Layer 10 of a small transformer language model trained on English Wikipedia (14 layers, counted from 0, width 128).
A neuron's activation on a vector x is SiLU(gate . x) times (in . x), where the dot is the dot product.

Input weights of the MLP neurons that the questions are about. A number n stands for (n - 500) times 0.00057.
n72 gate: 474 511 563 482 327 381 594 441 511 402 373 522 584 735 825 308 544 278 474 604 533 775 665 608 515 360 396 643 515 250 375 373 538 545 422 420 451 419 504 482 507 511 552 354 533 384 496 332 562 601 252 559 445 511 541 500 526 628 474 427 393 409 518 593 578 537 391 343 493 174 336 644 638 699 699 662 605 459 493 425 406 530 534 690 417 544 529 344 379 632 456 452 345 437 542 445 317 718 478 570 463 428 493 619 381 474 447 708 555 378 474 489 280 270 757 519 393 350 533 565 281 251 733 421 393 665 459 456
n75 gate: 636 358 559 512 465 665 592 336 804 416 396 281 649 559 556 554 441 382 456 512 753 333 535 643 488 685 702 375 426 576 468 655 504 528 602 766 723 386 457 609 357 312 425 604 532 342 406 488 469 201 352 358 659 328 217 205 564 504 646 430 618 315 406 413 670 452 415 368 378 268 442 386 337 469 560 422 365 646 512 408 465 432 548 464 523 437 535 425 562 700 484 590 374 457 657 532 779 480 527 531 718 645 345 643 599 556 456 444 324 571 380 488 633 540 617 551 654 209 265 465 341 714 331 452 422 488 366 414
n87 gate: 557 531 350 469 588 556 461 588 554 473 616 879 580 337 601 541 603 408 662 620 667 643 420 465 347 496 581 973 481 705 571 748 453 504 274 500 636 465 504 610 500 504 427 422 692 391 325 550 606 461 387 181 591 560 531 332 682 489 481 569 556 496 393 465 538 453 275 352 488 586 323 554 757 313 632 287 593 680 649 621 271 477 508 342 436 596 263 685 610 534 538 428 653 600 394 684 690 316 519 481 648 433 701 508 411 789 406 484 397 443 551 562 553 531 458 446 465 426 386 406 542 535 458 551 420 435 431 561
n162 gate: 555 448 520 412 237 519 431 500 293 496 455 250 635 762 480 531 504 592 665 387 286 327 289 693 596 492 637 688 382 496 635 531 390 666 656 480 779 560 469 622 492 480 255 508 720 559 540 354 457 536 663 376 405 597 435 153 476 350 428 727 525 563 564 580 600 411 320 395 624 316 524 720 555 560 248 540 646 616 233 358 508 407 768 504 547 512 369 440 294 504 528 373 484 248 668 576 553 548 552 795 452 496 766 547 593 691 508 623 552 412 443 464 571 504 599 436 408 419 417 594 544 327 524 598 564 750 356 771
n252 gate: 486 363 476 445 568 713 528 241 284 343 521 455 572 551 438 544 339 490 745 555 405 341 445 424 326 497 538 465 601 472 444 497 598 645 599 503 379 562 601 260 594 435 534 677 476 614 524 497 473 545 524 363 422 547 542 387 369 385 455 599 631 651 497 603 589 441 567 559 706 416 652 466 554 476 455 449 524 616 568 486 513 709 302 786 513 606 217 383 381 449 572 640 538 390 458 555 358 438 537 510 357 434 628 718 400 409 710 682 476 510 455 403 507 362 527 321 668 632 292 779 521 366 510 559 548 395 435 418
n257 gate: 599 744 538 655 411 497 346 514 517 587 500 358 524 510 458 355 545 497 555 465 623 666 589 451 473 394 611 588 490 517 546 601 539 500 462 652 535 486 679 483 355 521 331 382 483 571 589 692 537 566 598 428 561 544 465 558 469 558 135 411 611 554 579 745 510 413 379 476 345 277 486 369 388 267 444 544 660 541 476 643 287 476 490 524 490 414 613 455 657 548 410 315 431 224 408 558 378 600 442 404 326 528 521 638 375 426 542 451 678 534 304 521 531 548 763 541 472 357 640 463 296 670 521 577 356 217 455 366
n310 gate: 657 573 643 776 387 464 409 536 389 463 348 590 423 359 496 241 451 496 496 234 436 435 391 672 532 613 590 392 624 471 413 492 430 598 622 520 282 394 700 456 193 597 459 525 443 417 343 529 304 566 25 651 259 607 434 407 516 360 842 415 138 448 742 480 537 549 468 619 512 408 636 325 316 585 644 528 660 435 435 537 221 348 413 451 436 326 569 369 568 552 663 411 561 837 454 297 397 459 488 504 540 438 402 516 500 587 421 654 548 577 393 377 500 321 516 655 590 418 318 663 402 578 256 504 597 492 666 407
n364 gate: 422 564 663 485 350 306 508 545 576 565 565 637 459 541 504 456 643 474 508 344 396 383 496 197 373 710 500 968 408 595 612 448 419 447 410 176 557 440 615 652 441 710 436 473 372 566 340 226 623 276 496 553 429 343 378 402 576 674 459 421 543 349 519 402 319 668 559 511 477 471 533 647 433 410 660 590 648 470 395 676 323 477 366 519 456 684 459 462 630 679 391 519 432 594 377 489 397 323 463 358 630 646 621 662 439 393 366 308 380 421 447 500 604 500 702 319 492 485 608 530 738 443 624 558 380 668 324 477
n394 gate: 448 218 326 526 332 423 344 634 431 710 477 466 556 466 405 659 481 455 617 534 552 281 556 583 792 725 451 573 334 348 535 474 531 360 654 482 428 714 548 367 319 440 383 606 432 412 325 683 444 439 302 508 504 489 454 489 587 578 436 381 527 629 661 436 398 401 301 450 177 364 504 508 592 537 424 493 553 612 609 405 666 241 313 432 522 320 478 625 530 694 267 448 552 545 562 703 702 376 556 500 485 531 443 599 387 462 680 358 638 677 618 341 422 376 672 673 590 439 690 552 258 409 402 676 474 351 635 433
n412 gate: 485 762 561 436 754 718 461 553 473 515 661 419 658 417 626 593 727 508 431 519 406 531 508 473 285 299 255 740 478 726 679 392 678 465 379 344 416 443 716 414 288 587 630 623 713 697 609 681 444 600 454 424 530 500 419 375 600 616 523 553 457 537 477 511 405 577 485 500 587 470 343 317 608 655 747 440 454 326 436 546 273 365 461 408 619 534 508 508 372 598 572 636 455 416 492 530 365 454 440 511 519 446 523 567 584 496 291 516 323 682 311 225 617 313 251 332 519 404 534 519 653 634 443 628 711 470 367 231
n506 gate: 407 594 359 443 583 540 385 500 546 458 561 603 492 335 523 589 553 307 800 672 321 496 188 660 459 376 565 465 533 256 504 578 716 458 768 411 641 368 537 671 441 556 523 443 481 433 714 592 649 553 531 538 452 577 561 568 553 534 632 729 371 452 447 504 572 573 426 220 795 411 489 500 519 402 554 688 489 398 349 604 574 523 335 367 500 666 635 462 474 583 379 406 315 534 647 670 458 428 609 312 455 253 588 567 504 808 319 658 571 519 642 614 743 356 402 580 629 519 417 348 473 264 602 515 211 500 398 500
n72 in: 695 593 313 392 500 621 445 127 708 594 398 461 346 223 508 633 674 430 714 394 615 449 419 648 315 461 867 453 249 410 258 508 338 433 496 477 559 391 477 573 603 747 535 527 609 553 508 367 550 441 524 717 653 489 622 430 531 565 492 515 540 496 435 675 655 445 382 606 550 492 290 411 504 654 461 642 563 307 682 394 671 638 476 539 318 685 404 508 515 442 376 515 357 419 437 767 610 558 600 639 385 377 566 511 839 350 551 587 465 481 567 477 607 535 612 279 364 480 642 576 671 543 523 397 662 715 415 458
n75 in: 496 515 386 507 533 496 396 547 467 611 563 463 543 435 599 812 278 409 529 283 269 441 384 559 409 409 647 537 654 529 668 446 444 603 657 454 511 449 342 514 729 714 427 304 548 521 373 445 381 607 607 416 342 518 714 420 356 590 427 583 394 457 471 705 588 592 511 404 515 429 471 259 550 623 637 326 570 351 344 352 389 382 644 511 557 747 533 507 605 460 573 500 224 606 466 580 422 610 623 758 446 627 596 532 735 426 519 466 478 438 559 577 529 778 460 701 628 267 540 539 595 438 434 522 264 261 405 405
n87 in: 278 380 660 540 518 546 526 518 603 463 474 551 619 662 573 774 536 333 624 635 597 547 576 434 388 236 533 618 635 339 363 539 504 577 319 532 397 522 717 632 546 496 478 364 344 550 529 401 604 592 364 435 593 282 559 319 471 475 311 428 778 486 612 522 413 581 244 551 457 411 546 482 475 143 449 385 548 457 605 596 635 801 529 719 450 598 471 467 432 281 540 522 442 475 385 743 812 456 331 453 489 681 445 567 347 541 515 285 576 569 574 580 575 511 561 387 576 401 435 614 493 373 529 334 410 586 449 428
n162 in: 294 693 645 480 556 832 402 620 366 492 264 468 368 592 326 504 464 492 573 411 564 553 536 751 356 540 492 422 563 294 586 346 414 269 352 406 492 600 413 714 469 196 327 545 838 406 424 703 678 488 480 773 361 344 569 512 492 635 516 157 400 433 408 311 758 350 622 537 560 472 188 689 421 624 427 679 610 408 432 606 331 394 545 593 551 436 576 613 571 392 673 624 468 612 562 472 565 512 691 484 365 385 488 414 399 672 303 504 552 227 537 637 595 448 400 347 540 610 739 492 423 395 528 598 444 536 664 484
n252 in: 748 710 741 439 460 618 589 487 469 311 623 579 483 426 606 470 325 537 456 364 383 527 312 541 520 500 480 593 420 500 431 600 472 404 554 404 459 622 530 370 407 571 598 609 473 546 520 363 353 630 418 476 306 691 247 541 398 317 629 352 637 473 493 306 517 685 536 541 517 371 490 341 443 446 630 379 521 551 470 390 351 442 352 412 553 544 648 773 313 433 541 409 564 635 569 524 452 585 436 631 724 379 677 649 446 428 372 445 298 514 534 582 627 388 446 486 605 500 372 374 299 646 632 417 638 386 470 540
n257 in: 471 603 459 507 728 328 620 441 369 474 519 653 577 570 593 206 467 374 522 630 431 489 349 493 577 500 481 508 493 649 572 380 319 578 559 446 418 485 594 271 627 419 455 582 544 598 496 429 493 295 218 689 350 586 504 227 616 555 359 408 278 431 489 452 526 582 391 376 640 341 664 530 504 474 534 449 582 507 459 414 370 421 583 363 446 714 566 690 482 217 334 496 283 618 587 685 702 622 504 445 573 492 474 428 511 556 455 526 577 696 462 600 873 418 540 404 563 530 599 482 128 292 666 628 548 339 574 437
n310 in: 417 528 379 536 600 449 516 456 341 382 374 456 393 500 383 551 468 548 363 379 310 782 711 556 759 472 407 418 472 326 270 374 439 460 388 476 634 640 579 480 225 596 412 545 536 465 405 163 528 625 268 745 192 340 354 584 516 480 889 711 583 449 321 532 572 346 539 764 664 355 575 496 539 416 687 401 289 604 448 390 500 358 480 496 484 440 632 528 516 405 396 875 472 644 311 488 516 420 512 476 397 414 774 406 665 337 369 529 325 744 557 476 413 432 675 540 404 273 508 575 552 419 388 516 424 599 456 616
n364 in: 557 535 605 454 585 534 433 255 324 324 719 656 462 511 539 428 727 407 481 671 489 671 542 574 277 546 368 760 697 329 425 428 701 348 357 319 586 504 549 447 538 546 473 547 612 417 550 398 828 301 257 581 607 297 387 481 566 431 535 481 776 368 508 546 210 531 598 594 608 496 572 527 428 661 527 262 539 496 500 429 568 218 449 403 636 442 569 574 603 458 500 504 450 589 389 554 660 334 439 358 450 457 683 723 418 630 539 303 289 639 453 613 599 275 707 663 628 563 676 527 554 636 299 335 442 378 450 619
n394 in: 542 255 692 596 424 467 523 565 574 826 322 442 447 432 222 635 614 412 519 438 258 539 568 330 580 653 546 465 748 519 574 263 625 488 542 590 705 289 594 628 586 679 508 442 255 725 310 465 715 384 399 477 353 474 492 466 546 462 496 553 191 538 508 577 370 395 436 496 600 650 334 519 436 572 519 473 558 317 489 508 444 535 531 508 545 366 443 388 523 443 492 538 363 496 641 519 446 496 679 603 633 531 438 781 261 566 387 633 454 489 457 357 447 312 458 251 546 485 557 218 546 604 508 441 576 56 496 542
n412 in: 410 395 354 420 312 377 537 395 864 629 478 522 659 676 430 429 424 395 358 646 600 463 677 321 453 551 639 703 582 570 515 472 422 427 467 532 610 511 404 386 479 410 325 507 718 560 360 673 453 544 452 427 543 553 427 496 357 521 362 305 425 262 464 263 391 518 390 493 424 361 600 456 493 504 585 662 430 341 413 242 507 728 412 387 546 236 507 679 306 305 337 532 771 613 366 482 581 656 507 475 460 722 420 408 398 581 341 415 543 496 456 551 446 580 525 529 544 412 655 308 277 628 631 437 504 518 587 641
n506 in: 517 552 479 444 629 693 518 687 461 645 468 426 483 521 588 349 326 486 511 321 721 360 517 405 649 604 300 386 565 352 500 548 543 419 545 370 475 353 394 744 517 535 458 496 420 507 649 617 572 451 489 584 324 632 521 625 676 349 643 559 330 603 514 521 580 330 336 571 385 544 624 430 675 611 291 341 556 437 323 617 343 596 404 570 237 712 437 482 476 628 587 583 507 605 582 455 567 524 580 253 352 582 535 514 461 564 169 518 600 409 659 619 459 420 500 514 566 592 524 459 465 230 392 347 639 545 343 406

Each question shows a token from some text and the vector x that enters the MLP there. A number n stands for (n - 500) times 0.014.

" p": 553 435 447 448 594 419 428 461 548 521 456 394 611 575 383 576 378 473 513 554 633 403 605 583 425 407 601 445 468 471 637 474 477 685 539 669 469 579 377 511 517 462 569 503 429 555 632 487 529 360 668 434 531 466 442 591 431 477 436 652 469 687 474 477 405 491 528 402 576 530 531 476 425 472 493 384 604 545 596 547 545 383 383 467 434 387 564 582 407 515 513 368 468 461 622 460 411 451 692 418 653 388 476 543 556 386 557 518 592 414 439 617 522 325 567 594 475 348 609 542 533 638 474 573 549 571 560 521
Which neuron fires most, and how strongly? n310, at about 0.47

"iences": 315 464 383 417 642 460 589 490 544 537 435 602 518 362 607 563 528 612 464 567 526 598 483 553 481 460 385 553 614 475 682 554 468 689 613 553 453 392 356 464 587 481 493 515 535 612 626 433 579 583 446 488 548 511 472 553 382 369 521 589 429 558 495 513 462 485 525 538 522 421 474 720 582 622 451 589 386 341 552 637 597 324 518 468 493 491 506 395 418 405 650 618 547 438 492 505 710 330 583 496 450 495 462 574 482 570 463 414 566 525 464 580 423 546 581 383 664 521 405 413 393 548 566 548 628 422 483 474
Which neuron fires most, and how strongly? n506, at about 0.37

"le": 425 629 439 569 638 447 516 473 364 611 446 491 499 490 582 467 520 446 598 482 500 543 378 559 404 409 533 621 572 485 400 519 512 562 521 456 564 300 546 444 509 493 562 385 452 543 560 598 588 452 549 476 537 641 513 370 576 378 414 578 588 558 555 716 588 496 435 525 416 492 572 481 646 554 491 468 493 476 435 627 494 476 492 516 568 522 691 439 492 463 632 412 466 620 456 476 580 493 490 526 310 597 240 683 493 345 699 502 502 564 324 412 567 567 528 428 436 384 561 501 466 465 603 528 492 413 450 365
The neuron with the highest activation: n257

".": 447 550 331 507 360 569 619 526 522 318 440 570 505 461 555 538 601 412 496 674 432 465 607 489 513 469 524 641 527 448 571 504 534 665 596 502 409 511 318 614 484 463 477 711 529 504 413 387 457 606 591 513 517 507 645 580 567 435 537 661 422 476 522 645 487 380 491 479 437 421 439 498 436 341 465 350 466 512 572 589 569 463 394 551 524 461 687 429 527 569 575 547 533 523 621 378 582 458 598 528 448 307 485 536 485 502 502 495 448 570 495 437 575 555 535 434 540 456 513 337 520 654 557 561 507 568 499 520
Which neuron fires most, and how strongly? n257, at about 0.11

"um": 500 536 299 513 511 534 526 486 471 300 473 585 498 444 578 604 531 467 471 820 442 498 579 479 476 552 515 526 484 441 615 462 577 567 453 474 465 497 234 517 494 453 476 728 448 450 484 403 413 529 566 543 517 456 621 472 474 433 566 595 464 445 445 646 490 478 500 463 482 471 452 486 518 414 498 386 355 523 535 462 538 392 482 432 427 554 657 489 436 544 536 518 603 479 502 405 576 358 497 455 516 239 460 513 435 440 582 540 507 524 471 465 544 566 601 446 540 461 531 427 484 601 575 533 646 592 571 476
The neuron with the highest activation: n162

" sc": 510 472 430 506 625 638 449 395 486 510 446 405 457 604 379 492 546 518 579 461 536 330 631 460 487 386 507 450 344 624 618 415 471 654 556 623 476 434 223 552 553 540 514 583 517 393 495 431 512 393 585 553 490 473 531 664 435 500 515 452 479 540 510 481 450 487 594 501 474 506 559 421 537 432 635 321 638 378 541 477 489 431 350 555 439 442 544 550 498 521 590 310 525 330 555 548 503 424 589 374 546 550 465 500 448 520 609 580 543 388 359 683 575 400 428 422 395 423 472 480 453 521 444 578 717 556 412 508
The three highest activations, in order: n310, n87, n364

" single": 488 502 405 397 680 485 415 435 493 518 372 509 446 644 479 543 457 420 472 534 632 538 457 489 404 375 491 514 507 509 554 563 381 567 662 403 420 503 385 454 397 493 560 539 431 453 628 454 517 491 597 529 448 524 491 497 502 583 556 440 453 600 549 539 391 544 530 533 580 412 535 623 410 503 588 400 446 443 525 607 562 432 414 394 382 299 658 502 436 417 491 487 412 574 483 559 728 597 526 586 437 361 448 433 461 464 587 460 476 601 530 566 498 450 739 483 455 547 557 527 464 749 722 461 597 410 441 504
The neuron with the highest activation: n257

"yl": 450 296 417 472 517 587 478 636 474 473 438 543 465 369 512 663 648 444 410 463 549 540 437 609 601 505 528 459 578 478 535 617 594 541 528 408 342 626 443 484 420 460 615 349 482 588 527 464 476 487 402 501 459 529 519 557 512 422 385 597 408 710 603 548 595 564 534 469 641 677 485 491 422 483 445 592 477 467 522 643 530 445 496 419 461 565 575 604 418 333 460 438 605 446 518 627 556 488 446 510 574 374 405 565 603 490 515 562 439 414 398 337 465 434 564 592 406 220 467 437 601 524 601 505 435 326 488 610
Which neuron fires most, and how strongly? n394, at about 0.8

" st": 546 531 298 462 683 422 451 394 607 593 287 525 545 417 384 496 492 527 446 470 548 342 548 432 645 464 556 509 575 518 667 400 537 687 436 516 534 372 470 597 479 490 476 531 501 517 488 656 621 337 491 526 481 437 501 568 454 531 396 508 537 549 563 376 404 486 480 452 564 510 610 557 521 496 438 423 599 520 507 552 579 338 345 520 477 436 594 641 466 489 556 438 437 488 566 443 629 347 471 377 568 475 549 511 534 382 591 537 497 452 471 593 556 352 543 572 488 355 720 487 622 626 462 562 588 646 513 466
The two highest activations, in order: n394, n364

"ings": 447 394 280 452 548 597 540 506 582 450 437 695 513 478 517 449 478 491 420 445 565 561 551 675 463 476 481 637 558 551 640 499 643 679 591 431 430 381 281 523 496 490 528 519 508 648 537 386 511 518 480 581 515 404 432 524 414 444 542 588 452 613 491 497 439 537 592 470 533 508 535 687 554 660 440 526 397 442 535 526 478 329 554 428 472 499 479 464 411 501 526 446 488 344 461 412 621 422 625 500 345 448 350 530 477 603 450 422 615 506 535 527 576 401 605 494 484 554 335 465 315 600 583 551 663 427 525 427
Which neuron fires most, and how strongly? n506, at about 0.29

" such": 380 497 587 361 546 462 594 430 452 523 497 523 471 587 470 540 556 322 425 480 448 535 419 516 538 418 419 457 570 420 513 481 368 680 480 403 506 529 392 485 586 470 534 554 450 366 488 573 570 604 586 448 618 500 573 521 385 502 624 449 492 587 499 524 438 527 467 465 613 421 454 564 522 606 503 414 374 399 559 627 530 344 420 423 611 381 592 431 355 491 603 567 441 438 490 569 718 539 654 684 498 328 474 577 481 438 557 452 482 533 465 603 589 371 488 457 507 555 410 324 378 572 604 499 550 347 355 459
Which neuron fires most, and how strongly? n252, at about 0.28

" g": 455 510 468 480 645 429 361 438 545 510 289 646 501 440 570 541 489 402 516 497 572 686 545 481 402 443 593 388 369 539 630 536 550 683 544 629 373 458 408 450 519 369 369 545 469 406 484 613 574 332 646 456 455 499 465 594 471 496 407 629 379 494 469 356 438 440 568 497 494 481 578 427 410 523 542 488 611 444 514 502 566 354 509 425 485 303 732 573 468 451 562 434 409 475 555 504 539 365 537 405 504 496 579 524 469 442 503 558 597 610 389 553 486 374 532 500 446 601 480 524 485 437 615 473 509 432 525 636
Which neuron fires most, and how strongly? n257, at about 1

" B": 533 545 515 548 506 419 473 542 529 291 357 720 527 564 358 435 473 384 534 564 575 532 584 573 330 461 518 462 537 513 833 607 466 643 515 499 464 564 375 309 517 472 468 495 518 504 545 508 500 411 631 455 403 521 453 487 523 444 510 536 550 535 457 530 476 508 446 546 477 532 509 563 390 427 386 411 447 536 472 482 622 522 397 518 526 404 620 537 439 632 594 545 568 491 585 528 422 510 496 459 599 417 580 362 492 250 588 459 561 549 493 441 567 346 381 541 541 382 407 514 496 625 578 577 584 533 490 506
The two highest activations, in order: n252, n72

"der": 410 480 401 434 536 455 633 592 535 419 380 587 486 452 536 476 493 426 491 520 438 494 475 479 386 445 434 495 615 492 515 611 559 655 471 387 427 391 313 460 484 419 513 551 545 459 471 652 496 556 516 629 633 557 493 643 499 491 439 729 525 560 374 522 442 391 498 573 490 564 560 677 601 701 514 477 445 462 494 516 590 465 531 546 494 474 491 503 281 452 532 652 571 454 541 612 605 478 497 623 597 467 562 670 608 556 625 468 456 511 440 450 345 474 595 448 684 395 488 385 444 496 575 402 689 450 398 320
The neuron with the highest activation: n412

" Le": 495 526 370 648 530 427 485 591 408 405 388 543 502 525 252 537 507 329 581 516 453 571 483 515 457 478 479 572 518 459 626 644 566 527 485 387 501 486 415 311 444 453 465 465 621 460 448 468 496 383 538 457 516 545 466 538 495 415 552 368 613 427 560 601 486 391 473 459 681 436 535 548 426 418 464 472 456 458 591 606 550 536 456 494 350 445 541 735 448 422 562 569 594 325 569 688 415 631 471 629 420 538 467 436 417 360 502 396 449 514 356 526 429 410 522 587 573 505 436 382 464 691 598 587 504 581 498 530
The two highest activations, in order: n252, n257

"akes": 400 526 417 474 418 503 627 524 395 486 386 628 393 428 584 312 509 573 349 268 474 528 474 365 519 471 384 515 464 445 550 676 546 793 562 504 526 469 447 480 564 566 499 424 311 541 711 441 552 576 605 589 512 588 438 527 393 468 459 535 412 400 462 557 524 500 422 603 534 579 431 670 604 601 486 541 371 536 475 547 549 477 572 513 625 512 626 578 456 496 496 666 499 438 527 453 515 469 569 601 427 473 393 500 506 546 620 469 494 598 461 556 550 500 570 407 543 357 460 494 456 575 468 406 633 587 428 389
Which neuron fires most, and how strongly? n87, at about 0.23

"as": 437 424 362 511 591 314 549 449 458 375 468 396 512 509 311 628 545 544 455 636 476 541 495 538 627 409 450 430 583 452 569 585 491 470 645 544 462 434 497 364 432 411 691 403 372 503 497 523 595 466 642 387 496 481 615 471 542 494 388 469 543 528 423 468 400 562 350 607 545 430 584 532 567 461 445 469 605 417 576 488 509 488 476 410 539 745 628 439 545 549 725 421 606 450 520 408 416 491 709 497 576 504 362 471 601 574 551 418 459 510 506 402 397 505 300 576 463 582 527 526 393 498 501 566 458 547 610 536
The neuron with the highest activation: n72

" the": 449 561 413 435 440 513 555 481 455 471 492 523 464 478 532 550 521 406 491 571 515 524 633 477 453 422 542 573 498 401 666 472 517 594 571 510 434 433 345 541 538 471 464 688 434 448 428 504 466 565 598 516 562 487 525 475 465 466 502 557 487 540 500 583 427 411 490 626 547 428 455 599 526 521 516 408 458 581 556 551 559 385 432 503 544 468 556 600 414 554 575 468 534 463 500 491 647 554 611 524 455 68 393 471 451 550 419 491 445 525 464 541 566 551 604 466 527 454 506 352 563 734 542 575 561 552 468 503
The neuron with the highest activation: n162

" l": 589 441 411 514 617 364 503 593 413 508 465 601 479 431 386 549 506 388 560 446 647 448 461 448 450 491 576 626 502 515 550 671 563 617 474 465 454 586 349 546 469 456 467 425 585 377 345 516 527 467 490 404 563 445 498 456 505 376 481 620 539 626 535 587 567 401 459 493 529 400 491 485 332 445 615 464 615 472 451 555 512 340 452 462 530 470 543 545 228 543 603 609 499 405 627 570 512 315 541 516 482 460 546 503 560 307 548 476 633 502 272 563 535 365 525 689 510 533 576 506 471 571 562 578 443 629 414 593
The two highest activations, in order: n75, n364

" Car": 452 401 440 551 468 605 416 462 567 432 335 596 502 445 380 511 543 592 586 533 578 600 536 426 607 597 528 393 491 462 615 376 575 481 524 571 436 478 293 439 470 367 454 560 472 531 544 463 485 346 579 455 521 521 488 509 491 468 540 382 593 565 398 506 540 523 461 667 481 511 612 566 516 401 387 369 510 400 620 476 595 486 433 524 392 680 605 534 397 434 639 477 600 449 540 539 300 493 486 467 472 480 487 463 403 397 572 470 599 512 383 616 533 309 467 622 555 416 622 527 587 697 621 548 572 398 481 506
The three highest activations, in order: n75, n394, n310

"ements": 493 518 407 472 713 572 599 471 481 488 384 709 449 442 650 383 582 498 480 523 690 581 550 729 380 506 527 567 447 537 520 550 548 589 502 357 450 459 265 258 633 450 460 502 463 475 533 411 447 507 516 526 487 465 425 484 459 526 425 559 469 604 493 553 473 510 537 480 456 455 630 499 589 506 611 571 367 397 450 555 563 392 736 481 354 585 541 388 539 455 597 510 430 495 492 376 618 504 574 636 472 559 484 499 577 459 518 533 549 622 511 486 437 522 459 417 544 622 440 457 253 502 607 431 648 432 568 599
The two highest activations, in order: n72, n394

" of": 376 496 346 325 550 439 614 431 410 495 437 636 455 530 526 518 547 519 506 582 588 593 584 471 368 505 406 598 275 383 535 572 596 602 537 413 401 474 351 441 536 352 538 583 333 371 544 348 529 623 512 524 440 556 497 496 513 511 574 513 455 431 599 510 450 604 459 541 323 439 493 582 453 554 518 461 456 490 524 549 575 396 475 531 583 331 639 548 502 471 558 543 536 538 480 431 708 554 604 509 480 330 463 510 548 416 588 460 432 620 532 499 371 515 595 442 492 583 421 310 434 548 587 460 496 539 524 609
The neuron with the highest activation: n75

"an": 469 419 386 492 582 467 506 462 489 442 655 544 384 375 378 360 573 583 555 483 667 602 501 610 402 482 505 418 482 472 490 515 607 514 557 324 593 214 409 244 375 393 618 548 461 505 514 433 583 412 591 504 377 457 596 544 471 541 343 440 447 578 374 391 472 590 436 583 538 543 529 599 487 434 507 481 577 510 499 319 606 486 536 427 495 648 442 430 471 615 615 541 426 376 599 598 563 405 450 624 472 394 571 565 405 576 384 491 523 504 458 497 564 573 444 482 638 390 541 450 531 520 611 516 641 393 459 410
The two highest activations, in order: n310, n252

" A": 561 469 412 515 448 418 422 520 554 397 457 577 520 465 433 480 429 380 645 576 663 589 460 533 435 375 482 548 528 397 539 541 415 584 460 550 469 493 377 352 469 502 442 384 555 558 455 480 636 559 575 407 386 474 654 581 468 613 482 516 492 603 470 459 570 471 333 586 528 537 483 451 517 242 490 450 388 394 585 467 532 467 509 476 512 522 518 573 380 592 517 458 593 491 615 531 479 577 449 464 524 397 432 252 412 323 598 444 405 590 454 471 456 308 455 450 597 470 520 531 488 669 539 600 499 508 370 677
The neuron with the highest activation: n87

" one": 600 470 452 422 545 484 494 426 441 466 388 523 568 452 459 507 462 352 398 446 464 573 513 526 428 455 555 560 482 452 503 489 540 615 554 465 401 440 421 403 468 459 412 533 448 447 544 414 689 658 578 497 510 623 509 480 293 480 526 561 498 592 509 462 404 462 514 622 617 366 543 805 451 453 511 384 445 376 430 632 500 419 508 524 447 437 629 539 493 505 466 573 461 389 470 403 776 587 406 612 400 382 384 410 496 483 543 487 386 587 474 565 523 388 551 408 443 549 466 463 527 681 625 606 660 371 496 526
The neuron with the highest activation: n252

" family": 602 493 485 481 594 528 533 491 498 515 410 576 593 561 543 473 486 461 499 551 626 548 468 653 319 576 501 528 476 432 574 497 501 541 592 413 535 520 275 360 449 347 543 497 569 612 614 425 482 592 609 528 503 499 513 618 442 422 406 577 505 463 310 494 479 548 542 542 486 510 577 652 524 451 514 493 384 486 409 537 668 353 398 447 497 542 505 378 294 446 548 545 486 572 534 505 701 310 626 574 376 395 496 485 398 594 471 615 570 446 541 668 459 435 476 376 630 435 406 439 573 674 596 510 613 402 424 511
The neuron with the highest activation: n252

" and": 523 511 407 400 451 490 640 484 500 446 371 597 425 486 484 459 561 448 506 590 455 528 561 509 553 513 407 659 435 422 514 499 559 686 505 419 417 525 393 425 461 435 392 668 543 581 456 398 549 587 594 471 538 562 624 557 473 372 569 613 368 577 447 546 393 530 481 537 448 535 494 467 510 451 525 443 562 550 498 712 598 505 366 580 575 481 621 446 499 569 561 574 514 489 646 501 861 575 657 476 493 405 407 555 475 457 417 432 440 554 439 434 438 611 464 483 537 488 397 338 368 564 570 539 523 547 372 504
The neuron with the highest activation: n506

" y": 527 332 234 448 631 330 473 522 340 430 451 548 422 574 447 622 592 474 395 461 383 473 470 442 423 484 507 549 487 558 596 605 426 659 524 551 517 460 556 502 467 495 562 483 544 515 399 441 396 426 658 481 562 404 517 496 528 611 602 660 501 614 461 510 491 454 341 490 390 503 561 470 538 438 549 568 512 421 546 574 607 391 442 543 499 326 634 544 426 442 496 583 543 349 474 629 550 461 470 423 517 534 441 549 470 548 581 507 661 501 361 517 559 349 403 497 476 460 385 562 563 571 455 591 481 461 644 740
Which neuron fires most, and how strongly? n394, at about 0.34

"ity": 448 510 356 470 582 502 585 427 382 585 498 458 594 471 550 516 482 658 485 518 627 530 503 603 550 462 526 487 572 440 522 542 501 565 579 376 449 373 261 437 639 485 496 633 566 609 474 456 462 376 615 635 585 455 443 551 345 406 429 602 489 584 353 513 463 383 560 533 536 440 642 699 490 503 498 521 392 422 490 621 491 406 670 403 463 480 439 482 325 318 537 533 492 380 465 409 646 457 584 557 523 581 448 412 557 472 463 525 592 538 424 438 419 402 630 367 604 505 396 533 399 521 487 485 678 427 587 360
Which neuron fires most, and how strongly? n87, at about 0.23

",": 457 498 397 459 482 421 593 477 405 395 418 605 492 488 544 420 498 468 479 631 510 505 651 512 541 555 528 642 447 330 568 438 526 671 501 471 436 492 331 514 451 453 387 612 638 526 524 376 511 554 538 434 541 517 514 583 481 414 506 641 424 562 497 459 486 414 452 587 387 499 369 556 452 465 467 388 422 495 475 658 539 446 408 531 441 456 526 456 409 532 461 517 508 503 565 403 859 463 650 587 540 517 474 459 540 482 427 403 526 527 512 570 366 564 522 508 551 604 449 333 458 652 660 490 592 581 374 488
The neuron with the highest activation: n257

" were": 449 510 353 411 510 472 576 425 450 373 377 602 401 525 507 491 481 501 376 512 559 480 476 316 522 541 459 682 493 390 613 517 548 588 536 361 400 392 415 644 559 404 436 457 558 592 518 304 541 527 562 508 631 388 537 573 419 488 415 524 553 580 512 592 491 600 485 641 426 520 419 603 610 585 487 364 489 495 460 595 625 355 559 460 717 456 528 539 498 558 506 504 604 456 475 555 664 477 704 479 457 413 511 526 558 455 502 513 330 570 459 488 531 510 529 322 615 400 470 313 393 582 509 493 597 555 452 525
The neuron with the highest activation: n364

" ab": 391 540 348 575 465 445 432 510 408 535 347 460 629 498 294 424 426 590 425 492 531 489 500 510 452 669 575 509 643 396 513 405 413 536 611 602 547 494 388 489 558 589 523 574 564 567 568 569 620 335 575 404 525 469 506 707 416 554 454 436 519 593 547 467 414 669 515 515 635 466 510 351 448 603 476 438 654 416 537 615 500 444 367 410 509 443 507 566 501 417 537 426 587 292 537 367 471 394 440 470 679 452 445 603 481 579 473 528 605 554 482 571 476 342 577 300 519 400 473 550 458 576 611 515 582 534 429 574
The neuron with the highest activation: n87